Layer 8 of a small transformer language model trained on English Wikipedia (13 layers, counted from 0, width 128).
A neuron's activation on a vector x is squared ReLU(weights . x), where the dot is the dot product.
The model reads these tokens: " all" "-r" "ound" "ers" " Greg" " Matt" "hew" "s and" " Steve" " W" "augh" ","

The vector x that enters this layer's MLP at each token. A number n stands for (n - 500) times 0.012.
0 " all": 330 393 401 485 462 499 501 426 528 410 458 593 416 470 341 451 537 288 718 504 610 624 599 670 431 471 480 510 521 404 562 491 615 605 499 399 387 323 562 478 511 336 406 528 488 498 366 551 402 460 433 440 493 558 651 497 497 434 339 300 459 628 437 447 562 407 470 612 485 460 475 615 528 603 465 512 475 562 547 489 506 440 493 416 503 783 479 445 614 394 447 544 420 519 596 302 497 502 523 609 380 565 526 444 477 566 438 515 490 609 605 446 561 409 303 552 638 531 502 641 570 476 542 657 511 613 476 485
1 "-r": 426 397 486 467 391 557 574 558 526 687 597 588 430 351 359 454 525 520 369 345 460 550 574 727 507 539 470 611 527 484 497 637 438 384 458 465 382 447 597 438 580 473 510 646 545 623 358 476 381 391 428 308 528 555 591 431 404 455 424 332 437 537 391 477 457 470 580 602 525 620 469 350 452 573 420 533 421 478 533 358 634 485 410 412 507 798 532 469 647 506 506 382 391 362 532 373 620 405 463 579 448 463 576 492 391 274 418 484 354 571 463 477 576 445 483 559 600 483 437 569 471 539 600 491 674 372 438 626
2 "ound": 387 591 512 354 373 520 532 573 477 612 487 445 387 453 391 455 502 488 434 458 878 579 486 564 421 556 591 524 611 415 510 506 485 398 393 560 524 489 484 511 483 369 563 570 580 590 317 455 464 524 329 444 461 564 606 407 352 482 282 391 505 447 479 523 517 490 518 552 602 627 431 521 499 607 255 564 589 503 481 499 508 559 400 495 482 643 475 445 562 460 551 449 480 495 674 463 484 490 433 598 456 398 630 437 442 359 394 505 446 451 490 447 617 486 448 623 677 539 567 523 573 480 554 528 580 384 494 481
3 "ers": 437 539 388 578 531 607 477 524 464 620 517 418 587 459 371 424 500 585 534 541 929 631 490 435 471 564 582 464 550 529 480 541 539 457 349 629 525 330 438 524 324 318 555 525 682 510 516 546 504 554 437 475 511 521 571 431 464 447 471 511 543 624 504 504 399 425 593 601 545 426 469 467 499 539 377 485 600 484 579 453 405 541 418 457 430 539 490 448 447 415 529 545 514 630 455 426 450 472 549 717 462 360 532 409 353 345 408 552 498 482 624 454 536 504 411 442 517 492 524 625 473 461 587 601 582 572 565 435
4 " Greg": 489 501 484 230 542 557 537 570 544 502 471 426 435 527 339 432 477 544 645 410 801 350 514 641 741 470 472 644 374 534 496 441 595 621 421 491 577 442 663 570 449 525 555 514 563 393 426 460 387 465 477 421 502 302 502 549 539 398 508 488 344 476 458 601 489 450 458 609 497 462 462 565 504 353 404 438 591 519 412 458 456 483 499 577 552 685 477 441 570 709 521 398 416 586 513 343 505 491 504 455 534 572 575 607 519 345 604 421 371 417 569 489 481 372 558 449 630 491 495 653 513 491 638 470 490 593 414 524
5 " Matt": 490 458 561 319 578 521 621 458 493 426 432 481 610 401 440 468 527 485 671 493 843 282 429 600 603 540 562 507 410 574 543 415 647 494 407 455 637 304 588 578 432 466 381 475 582 446 497 589 517 545 590 491 544 439 513 511 440 439 326 529 430 531 462 704 675 583 424 698 429 529 544 685 492 517 538 457 608 579 490 535 486 531 538 584 403 576 409 450 558 458 502 364 494 497 528 348 488 444 592 459 552 601 579 451 594 475 408 463 408 423 587 403 533 447 601 474 543 381 546 588 540 544 669 350 467 509 517 426
6 "hew": 513 572 547 313 466 516 540 501 546 465 380 594 694 544 423 490 443 532 566 560 993 370 513 560 625 509 602 523 412 466 524 477 564 542 341 482 560 396 530 565 350 349 453 455 598 467 496 580 480 545 583 516 442 417 523 492 413 314 405 482 367 507 471 620 522 491 530 676 513 622 445 609 400 450 423 384 508 532 458 511 477 622 542 539 471 616 404 539 524 472 505 438 574 569 529 472 486 444 566 515 525 540 650 433 540 462 613 479 476 478 569 473 508 388 565 531 538 478 563 576 552 522 569 410 486 546 515 379
7 "s and": 479 494 452 483 708 493 588 426 542 611 473 463 663 347 446 418 507 471 503 562 720 431 440 625 655 541 615 555 544 415 518 587 473 532 449 454 474 419 774 432 506 331 480 451 544 417 473 430 500 460 531 385 533 410 705 564 469 363 366 479 345 498 457 488 422 383 411 599 403 591 461 489 544 561 472 654 439 455 532 456 485 574 458 563 463 593 439 372 479 661 450 535 476 471 551 419 522 540 466 471 364 513 591 558 542 390 514 497 431 481 566 554 590 387 232 561 507 385 626 483 579 554 550 499 520 512 503 498
8 " Steve": 528 628 500 393 513 570 544 589 595 481 525 522 730 460 381 450 516 522 649 505 917 357 477 575 657 593 517 549 460 491 510 524 632 545 439 504 472 438 590 571 365 470 497 517 674 387 489 443 423 484 568 444 520 451 598 495 511 369 377 559 270 456 452 588 526 444 523 650 427 511 519 628 472 432 366 421 521 526 401 499 438 616 465 570 532 609 396 441 460 668 491 506 588 597 567 436 526 533 503 421 555 519 616 479 583 442 565 458 363 482 535 460 440 448 468 557 634 456 600 551 560 516 697 495 541 537 482 480
9 " W": 501 412 612 478 440 460 533 469 551 641 457 666 493 398 439 478 485 515 744 708 776 486 466 656 542 587 423 495 458 729 363 426 611 416 594 495 617 477 563 437 330 402 379 494 592 342 417 461 417 485 595 538 560 354 632 458 555 517 470 507 327 581 469 579 647 485 438 496 514 581 449 447 428 611 576 482 553 368 539 439 447 604 547 614 487 504 461 425 543 509 515 493 419 495 507 501 489 334 461 507 608 497 512 488 507 498 418 403 348 414 466 561 605 590 486 517 609 397 371 576 593 612 669 443 447 585 571 523
10 "augh": 471 691 561 466 436 474 509 525 471 522 424 612 592 557 300 496 484 563 416 730 866 497 462 669 729 435 475 425 427 503 494 505 555 508 491 544 570 443 445 536 403 551 443 460 637 469 392 424 437 539 558 468 514 443 565 395 515 366 404 477 462 488 443 318 451 394 508 626 487 610 449 556 466 420 358 474 626 589 343 435 506 614 412 519 507 559 393 556 552 469 446 470 550 429 533 521 443 487 510 566 454 554 600 451 700 287 368 456 486 555 467 636 586 442 504 543 703 445 514 542 611 626 660 528 545 468 500 407
11 ",": 528 553 424 518 592 570 599 497 520 603 556 483 609 447 486 464 603 540 549 609 666 462 446 569 663 520 603 490 458 481 384 520 524 512 673 477 488 365 812 401 301 431 452 378 605 528 488 493 498 554 581 492 499 339 670 576 459 350 377 474 392 562 505 413 467 472 513 547 570 519 540 550 611 624 666 526 557 542 459 566 499 550 481 606 489 436 380 534 454 430 437 592 557 560 521 368 481 644 485 518 549 505 544 521 510 412 589 516 420 273 424 566 610 332 317 602 552 440 499 611 568 388 578 680 505 522 602 511

Each question shows the input weights of one neuron of the MLP. A number n stands for (n - 500) times 0.00089.

n188: 376 516 357 651 404 562 152 461 478 428 503 430 670 672 404 439 589 503 523 255 405 536 638 510 621 456 474 532 344 581 540 546 378 660 609 353 427 761 545 642 609 622 347 365 484 364 658 497 559 355 593 556 416 500 538 546 503 575 552 564 528 593 516 530 629 497 516 450 688 435 691 444 409 460 500 507 718 812 637 425 312 487 450 491 393 440 532 506 616 321 597 467 320 440 631 360 575 634 570 668 477 382 435 400 543 510 500 468 671 564 662 533 389 603 444 608 490 487 513 393 545 545 439 403 423 488 585 373
Which token does this neuron like most? 0 " all"

n265: 908 701 669 615 359 530 500 548 464 626 373 594 456 421 485 482 548 383 361 422 482 463 635 445 416 546 544 414 341 373 616 504 592 760 672 589 564 507 391 541 163 558 526 556 581 635 511 632 345 504 756 489 482 507 554 404 518 526 602 515 500 358 475 542 620 472 405 744 493 518 695 402 518 422 436 530 340 541 504 355 355 441 545 582 561 443 619 590 603 493 467 678 496 664 597 604 526 486 676 238 526 411 383 366 653 559 344 707 608 653 456 350 396 478 631 493 589 325 445 542 417 817 599 224 417 444 749 549
Its three highest activations, in order, are on tokens 10 "augh", 8 " Steve", 6 "hew"

n339: 432 618 369 613 318 365 434 332 447 610 552 526 325 401 518 468 430 374 526 376 433 478 479 414 564 531 536 592 521 336 430 478 381 689 485 534 609 705 382 529 692 662 656 540 529 557 400 493 365 570 582 631 424 642 372 464 340 602 683 406 570 493 654 667 486 721 677 689 423 362 643 656 317 423 377 344 389 485 351 456 265 742 800 629 535 519 472 429 678 257 453 656 511 423 379 504 485 625 252 523 367 449 536 690 459 659 500 490 485 464 381 412 609 349 611 772 548 342 504 526 689 649 436 355 475 483 510 493
Which token does this neuron like most? 2 "ound"

n155: 445 448 557 536 356 546 530 500 462 513 425 520 536 535 335 634 520 523 420 572 481 711 429 361 547 760 571 427 388 591 523 301 237 560 450 538 516 655 500 596 381 481 608 606 704 411 289 419 559 535 557 425 572 762 465 477 418 572 387 355 594 529 550 406 284 621 419 527 642 490 296 509 456 441 516 330 311 743 474 421 462 438 430 444 487 400 554 506 519 522 691 664 600 762 487 675 467 638 637 488 403 451 659 484 427 432 418 515 579 490 364 523 372 513 463 573 480 532 542 467 587 242 436 467 699 612 563 416
Its three highest activations, in order, are on tokens 3 "ers", 2 "ound", 10 "augh"

n192: 497 351 674 509 512 556 425 606 590 640 370 406 438 428 569 717 640 463 465 444 372 269 546 384 541 485 457 521 437 320 585 534 462 456 590 513 491 628 612 406 491 460 623 506 460 342 562 402 550 595 503 556 506 410 560 522 525 451 674 452 583 585 399 620 463 345 612 327 556 485 618 647 598 566 324 719 585 556 478 193 470 638 525 450 506 352 467 554 364 488 411 683 554 545 572 470 556 446 485 503 406 543 659 348 619 589 568 483 677 746 503 578 401 305 432 548 416 518 689 354 403 563 586 445 491 600 518 550
Which token does this neuron like most? 7 "s and"

n200: 625 553 322 494 415 699 533 455 444 579 526 213 575 532 461 538 612 569 454 551 474 579 435 441 683 532 586 488 383 543 433 686 601 576 530 513 465 533 544 339 500 630 482 439 330 428 617 524 514 312 629 476 682 421 553 422 383 530 408 472 719 438 639 641 373 574 540 387 588 434 520 386 506 509 526 464 415 470 470 334 482 560 613 630 346 503 614 444 520 633 497 482 353 581 597 497 560 556 439 492 423 485 583 459 543 581 476 614 563 376 298 433 539 373 486 623 715 514 606 540 615 509 416 401 423 734 717 591
On which two tokens does it fire most, strongest first? 11 ",", 7 "s and"

n249: 611 414 318 458 367 617 565 416 758 468 417 694 477 387 562 566 409 660 365 410 466 242 678 373 550 423 529 290 481 617 385 545 506 467 523 456 500 535 519 324 382 586 355 353 529 483 460 718 682 354 632 561 510 535 718 458 484 542 436 390 497 401 618 685 274 466 457 644 490 429 460 439 553 467 544 432 329 727 532 461 465 375 645 348 491 414 601 570 494 402 558 470 523 447 557 475 516 528 594 444 430 665 673 621 422 548 552 625 565 538 430 428 477 318 620 516 474 559 417 348 380 607 513 391 405 614 320 362
Which token does this neuron like most? 6 "hew"

n136: 516 536 513 510 415 571 500 624 451 668 216 544 376 529 459 556 375 560 408 376 400 290 421 526 545 628 605 487 379 372 493 547 615 486 480 577 471 510 441 135 568 609 540 629 576 531 697 417 385 577 544 557 357 526 529 540 240 517 503 414 417 632 555 804 602 490 538 578 497 623 407 494 733 490 419 593 474 332 433 423 565 218 602 532 452 459 363 431 522 224 762 445 295 603 559 487 326 484 611 445 536 396 550 490 619 600 466 403 450 651 533 402 326 553 561 643 500 539 744 548 487 497 452 493 415 462 487 481
Which token does this neuron like most? 2 "ound"

n509: 433 558 570 411 391 381 315 586 411 470 509 503 385 625 613 394 457 611 477 579 560 546 565 555 564 723 610 637 641 296 497 533 424 353 493 524 478 636 371 341 487 477 595 507 614 449 634 643 415 481 560 631 454 346 394 323 362 648 409 402 714 584 576 651 406 562 469 477 705 229 720 550 576 430 430 556 394 718 428 405 513 507 674 667 421 570 596 519 569 606 594 510 701 364 586 561 487 526 666 482 289 599 480 565 580 663 322 562 371 516 480 543 431 290 425 589 404 535 319 517 426 551 581 412 400 584 465 469
Which token does this neuron like most? 2 "ound"

n252: 536 335 469 494 274 423 474 826 581 423 393 477 522 447 445 563 451 408 572 221 457 588 412 380 394 592 693 531 613 294 438 583 595 457 591 591 550 728 516 545 435 544 602 503 475 644 460 691 304 512 637 481 462 469 465 445 471 391 611 470 438 513 438 503 484 500 427 640 607 516 531 564 494 393 463 420 424 377 455 568 415 478 592 552 432 625 412 437 537 478 653 585 270 553 669 441 474 557 434 320 490 333 510 399 516 721 426 465 519 544 389 383 410 263 482 553 717 577 601 454 465 428 275 286 383 482 605 354
Which token does this neuron like most? 2 "ound"

n454: 513 439 250 271 273 511 460 453 504 507 421 426 601 584 646 458 631 475 294 547 357 409 710 443 709 427 596 402 514 514 577 633 490 647 526 402 367 496 632 335 328 529 630 474 522 610 589 403 369 340 515 442 493 500 312 587 442 525 514 485 535 511 409 677 372 541 589 724 591 266 642 603 629 295 413 218 457 427 428 337 472 450 706 604 395 441 486 422 351 585 461 718 311 413 387 447 594 546 679 487 232 395 633 372 595 478 398 588 573 753 604 291 410 564 573 472 566 531 358 163 532 475 515 468 656 466 427 428
Its three highest activations, in order, are on tokens 4 " Greg", 8 " Steve", 1 "-r"

n388: 564 619 699 826 468 467 272 625 443 430 235 489 182 486 600 518 426 435 467 566 380 227 550 388 560 619 615 394 268 441 248 438 608 322 552 645 412 547 400 633 415 468 482 544 366 439 597 457 444 672 426 540 347 685 646 456 354 482 547 643 489 457 489 440 338 403 528 455 655 700 535 486 493 293 556 551 557 500 577 551 361 590 552 332 507 511 432 482 591 500 533 590 198 666 511 386 624 493 543 399 460 529 609 539 552 427 471 596 636 856 576 330 664 478 573 422 537 370 547 395 625 624 714 344 640 382 528 590
Which token does this neuron like most? 10 "augh"

n150: 708 210 407 651 579 378 515 445 586 474 377 552 529 593 381 672 659 256 444 375 277 437 608 504 341 648 565 493 604 447 466 379 620 586 622 604 493 638 392 496 638 620 570 496 413 604 514 573 269 560 478 540 635 640 460 401 775 562 681 413 613 359 482 560 326 591 252 526 426 441 444 615 514 444 607 621 370 629 419 588 83 602 687 514 496 519 597 205 651 374 576 500 677 507 443 468 673 478 439 415 438 607 438 413 485 504 434 712 526 695 464 437 548 214 437 518 563 337 609 477 457 529 489 456 662 615 507 490
On which token does it fire most, and how strongly? 0 " all", at about 1.4

n374: 663 327 550 587 407 644 470 457 382 557 554 390 403 616 413 587 459 583 607 460 268 470 410 463 556 647 492 371 484 487 538 414 578 357 437 401 628 505 415 434 549 465 629 511 564 410 449 513 369 443 506 486 476 526 590 441 336 543 356 408 391 641 534 500 388 538 346 505 541 355 686 518 458 489 518 540 537 587 559 384 508 369 591 544 628 450 703 437 570 508 559 492 558 445 458 616 624 360 474 557 399 589 401 476 505 513 571 434 712 519 529 462 459 537 490 469 606 521 548 683 426 537 436 384 598 577 433 551
On which two tokens does it fire most, strongest first? 1 "-r", 0 " all"

n78: 428 623 418 619 299 594 544 519 633 416 547 503 525 340 553 707 469 534 570 422 491 343 381 494 452 533 552 488 618 429 434 457 330 522 610 565 344 607 500 418 396 469 788 629 555 604 473 534 379 419 500 686 753 527 591 578 522 522 537 500 461 687 623 576 472 550 491 554 588 497 574 562 509 403 401 568 500 772 556 466 527 688 459 425 503 430 785 521 586 506 562 427 360 365 470 497 556 588 524 457 436 537 592 424 594 528 369 593 512 573 445 582 463 479 559 488 434 494 298 420 573 615 455 228 658 479 437 231
On which token does it fire most, and how strongly? 1 "-r", at about 0.91

n197: 528 524 530 546 488 685 506 552 512 661 570 509 568 533 599 452 339 448 434 604 459 497 464 340 563 521 503 461 659 435 416 485 629 556 658 445 470 582 491 686 550 539 714 528 473 426 602 515 427 470 625 482 656 494 524 494 687 531 430 234 524 473 420 663 521 760 421 578 630 647 615 591 592 410 429 623 316 463 540 380 473 692 466 503 524 453 494 365 315 422 649 673 437 527 341 593 506 542 518 489 467 392 296 569 444 503 404 384 663 766 473 444 503 261 394 551 460 482 494 588 605 365 481 598 382 491 586 389
On which two tokens does it fire most, strongest first? 7 "s and", 11 ","

n496: 627 383 610 542 523 582 508 351 585 423 558 516 415 497 604 523 396 474 433 529 395 473 508 620 574 581 443 477 430 333 626 537 548 417 495 627 536 427 443 444 588 721 547 318 542 536 497 513 598 523 678 629 447 459 547 429 558 508 463 391 584 440 612 557 703 503 600 390 537 582 396 407 434 500 513 471 453 442 342 447 572 552 497 566 400 629 446 484 482 391 456 424 446 582 394 526 384 459 567 298 495 542 442 435 398 589 513 436 404 594 469 554 521 539 545 667 676 393 477 470 565 608 718 545 614 636 520 450
On which two tokens does it fire most, strongest first? 9 " W", 10 "augh"

n133: 756 387 535 540 551 490 685 619 366 582 268 360 513 580 540 786 510 253 487 477 414 304 561 471 419 629 532 360 545 535 580 497 472 426 583 610 465 481 442 417 467 481 520 460 461 524 491 503 553 519 400 352 526 490 474 657 408 634 801 629 780 322 472 540 526 771 463 540 609 569 469 506 563 460 659 372 320 516 457 556 500 666 634 456 487 544 558 535 462 555 526 372 560 589 500 452 415 609 624 446 406 424 611 319 646 526 441 636 533 435 435 573 713 497 578 548 682 623 636 470 577 487 591 507 439 718 629 397
On which token does it fire most, and how strongly? 5 " Matt", at about 0.086

n449: 513 650 737 580 372 522 387 420 656 427 296 415 554 564 412 742 365 507 374 242 577 507 711 507 646 490 593 419 429 441 526 638 542 430 742 534 542 697 486 489 662 661 330 463 630 621 479 532 635 497 719 507 594 532 614 580 467 344 651 215 605 367 637 377 239 576 389 463 489 254 434 590 574 287 496 580 561 537 671 387 464 464 714 538 465 511 443 546 503 525 518 619 519 237 475 404 471 703 461 543 292 697 496 461 515 590 303 421 628 679 428 437 431 475 580 419 485 752 536 362 553 496 350 489 586 690 612 545
Which token does this neuron like most? 10 "augh"

n153: 485 550 294 417 519 290 607 464 538 342 309 644 327 255 575 646 575 586 516 473 572 492 477 647 602 353 469 725 588 541 436 457 462 664 425 644 264 748 396 448 755 605 633 448 562 586 545 438 620 231 540 421 418 750 331 567 508 618 395 398 504 547 652 705 539 728 507 476 583 214 496 500 603 381 462 414 400 737 508 567 365 648 440 526 302 468 554 296 349 508 539 492 516 348 703 435 453 485 355 370 275 543 617 682 835 676 409 436 603 515 590 620 531 457 684 519 627 530 643 347 377 431 261 445 160 541 526 519
Which token does this neuron like most? 5 " Matt"

n272: 454 387 512 559 455 565 397 537 617 621 521 437 457 467 466 361 363 711 421 506 402 522 461 518 462 482 549 389 560 397 444 457 524 286 478 419 518 588 497 494 475 397 592 644 509 468 438 607 453 342 525 565 248 479 588 472 494 448 479 602 556 537 414 714 631 433 644 359 537 475 296 544 741 522 578 509 567 419 633 234 458 494 732 494 506 484 452 518 503 548 686 658 415 378 407 572 586 660 575 406 482 608 576 385 609 482 317 514 618 603 656 541 454 698 441 713 441 592 682 374 367 548 532 402 518 644 553 626
On which two tokens does it fire most, strongest first? 1 "-r", 9 " W"

n232: 203 415 596 534 491 611 670 383 341 488 436 631 478 407 531 608 652 439 506 353 456 435 588 424 738 638 403 440 416 588 494 515 538 500 497 423 509 524 204 565 497 539 607 609 555 487 573 607 644 385 462 641 546 422 518 512 414 420 558 643 400 503 370 434 343 602 491 419 590 580 550 675 708 419 387 396 515 741 503 534 485 613 334 680 390 440 479 723 385 506 555 462 393 405 353 521 368 518 515 494 515 583 427 594 478 601 376 553 404 439 476 494 414 579 544 476 636 565 515 355 554 542 392 472 569 482 618 649
Which token does this neuron like most? 5 " Matt"

n221: 541 514 521 387 496 376 427 386 543 595 615 496 482 447 485 464 390 496 489 213 388 334 511 536 508 483 539 521 336 660 533 525 189 656 342 454 528 496 411 607 338 601 587 662 424 584 521 442 392 405 693 675 569 404 422 591 616 456 385 462 493 439 584 749 568 735 514 452 695 388 608 552 704 250 472 355 579 646 522 482 553 558 641 545 493 347 596 375 472 525 565 794 411 472 571 681 686 653 472 396 568 489 428 371 736 533 273 635 723 475 370 441 321 529 629 574 643 430 367 340 443 550 440 214 596 649 742 375
On which token does it fire most, and how strongly? 5 " Matt", at about 0.68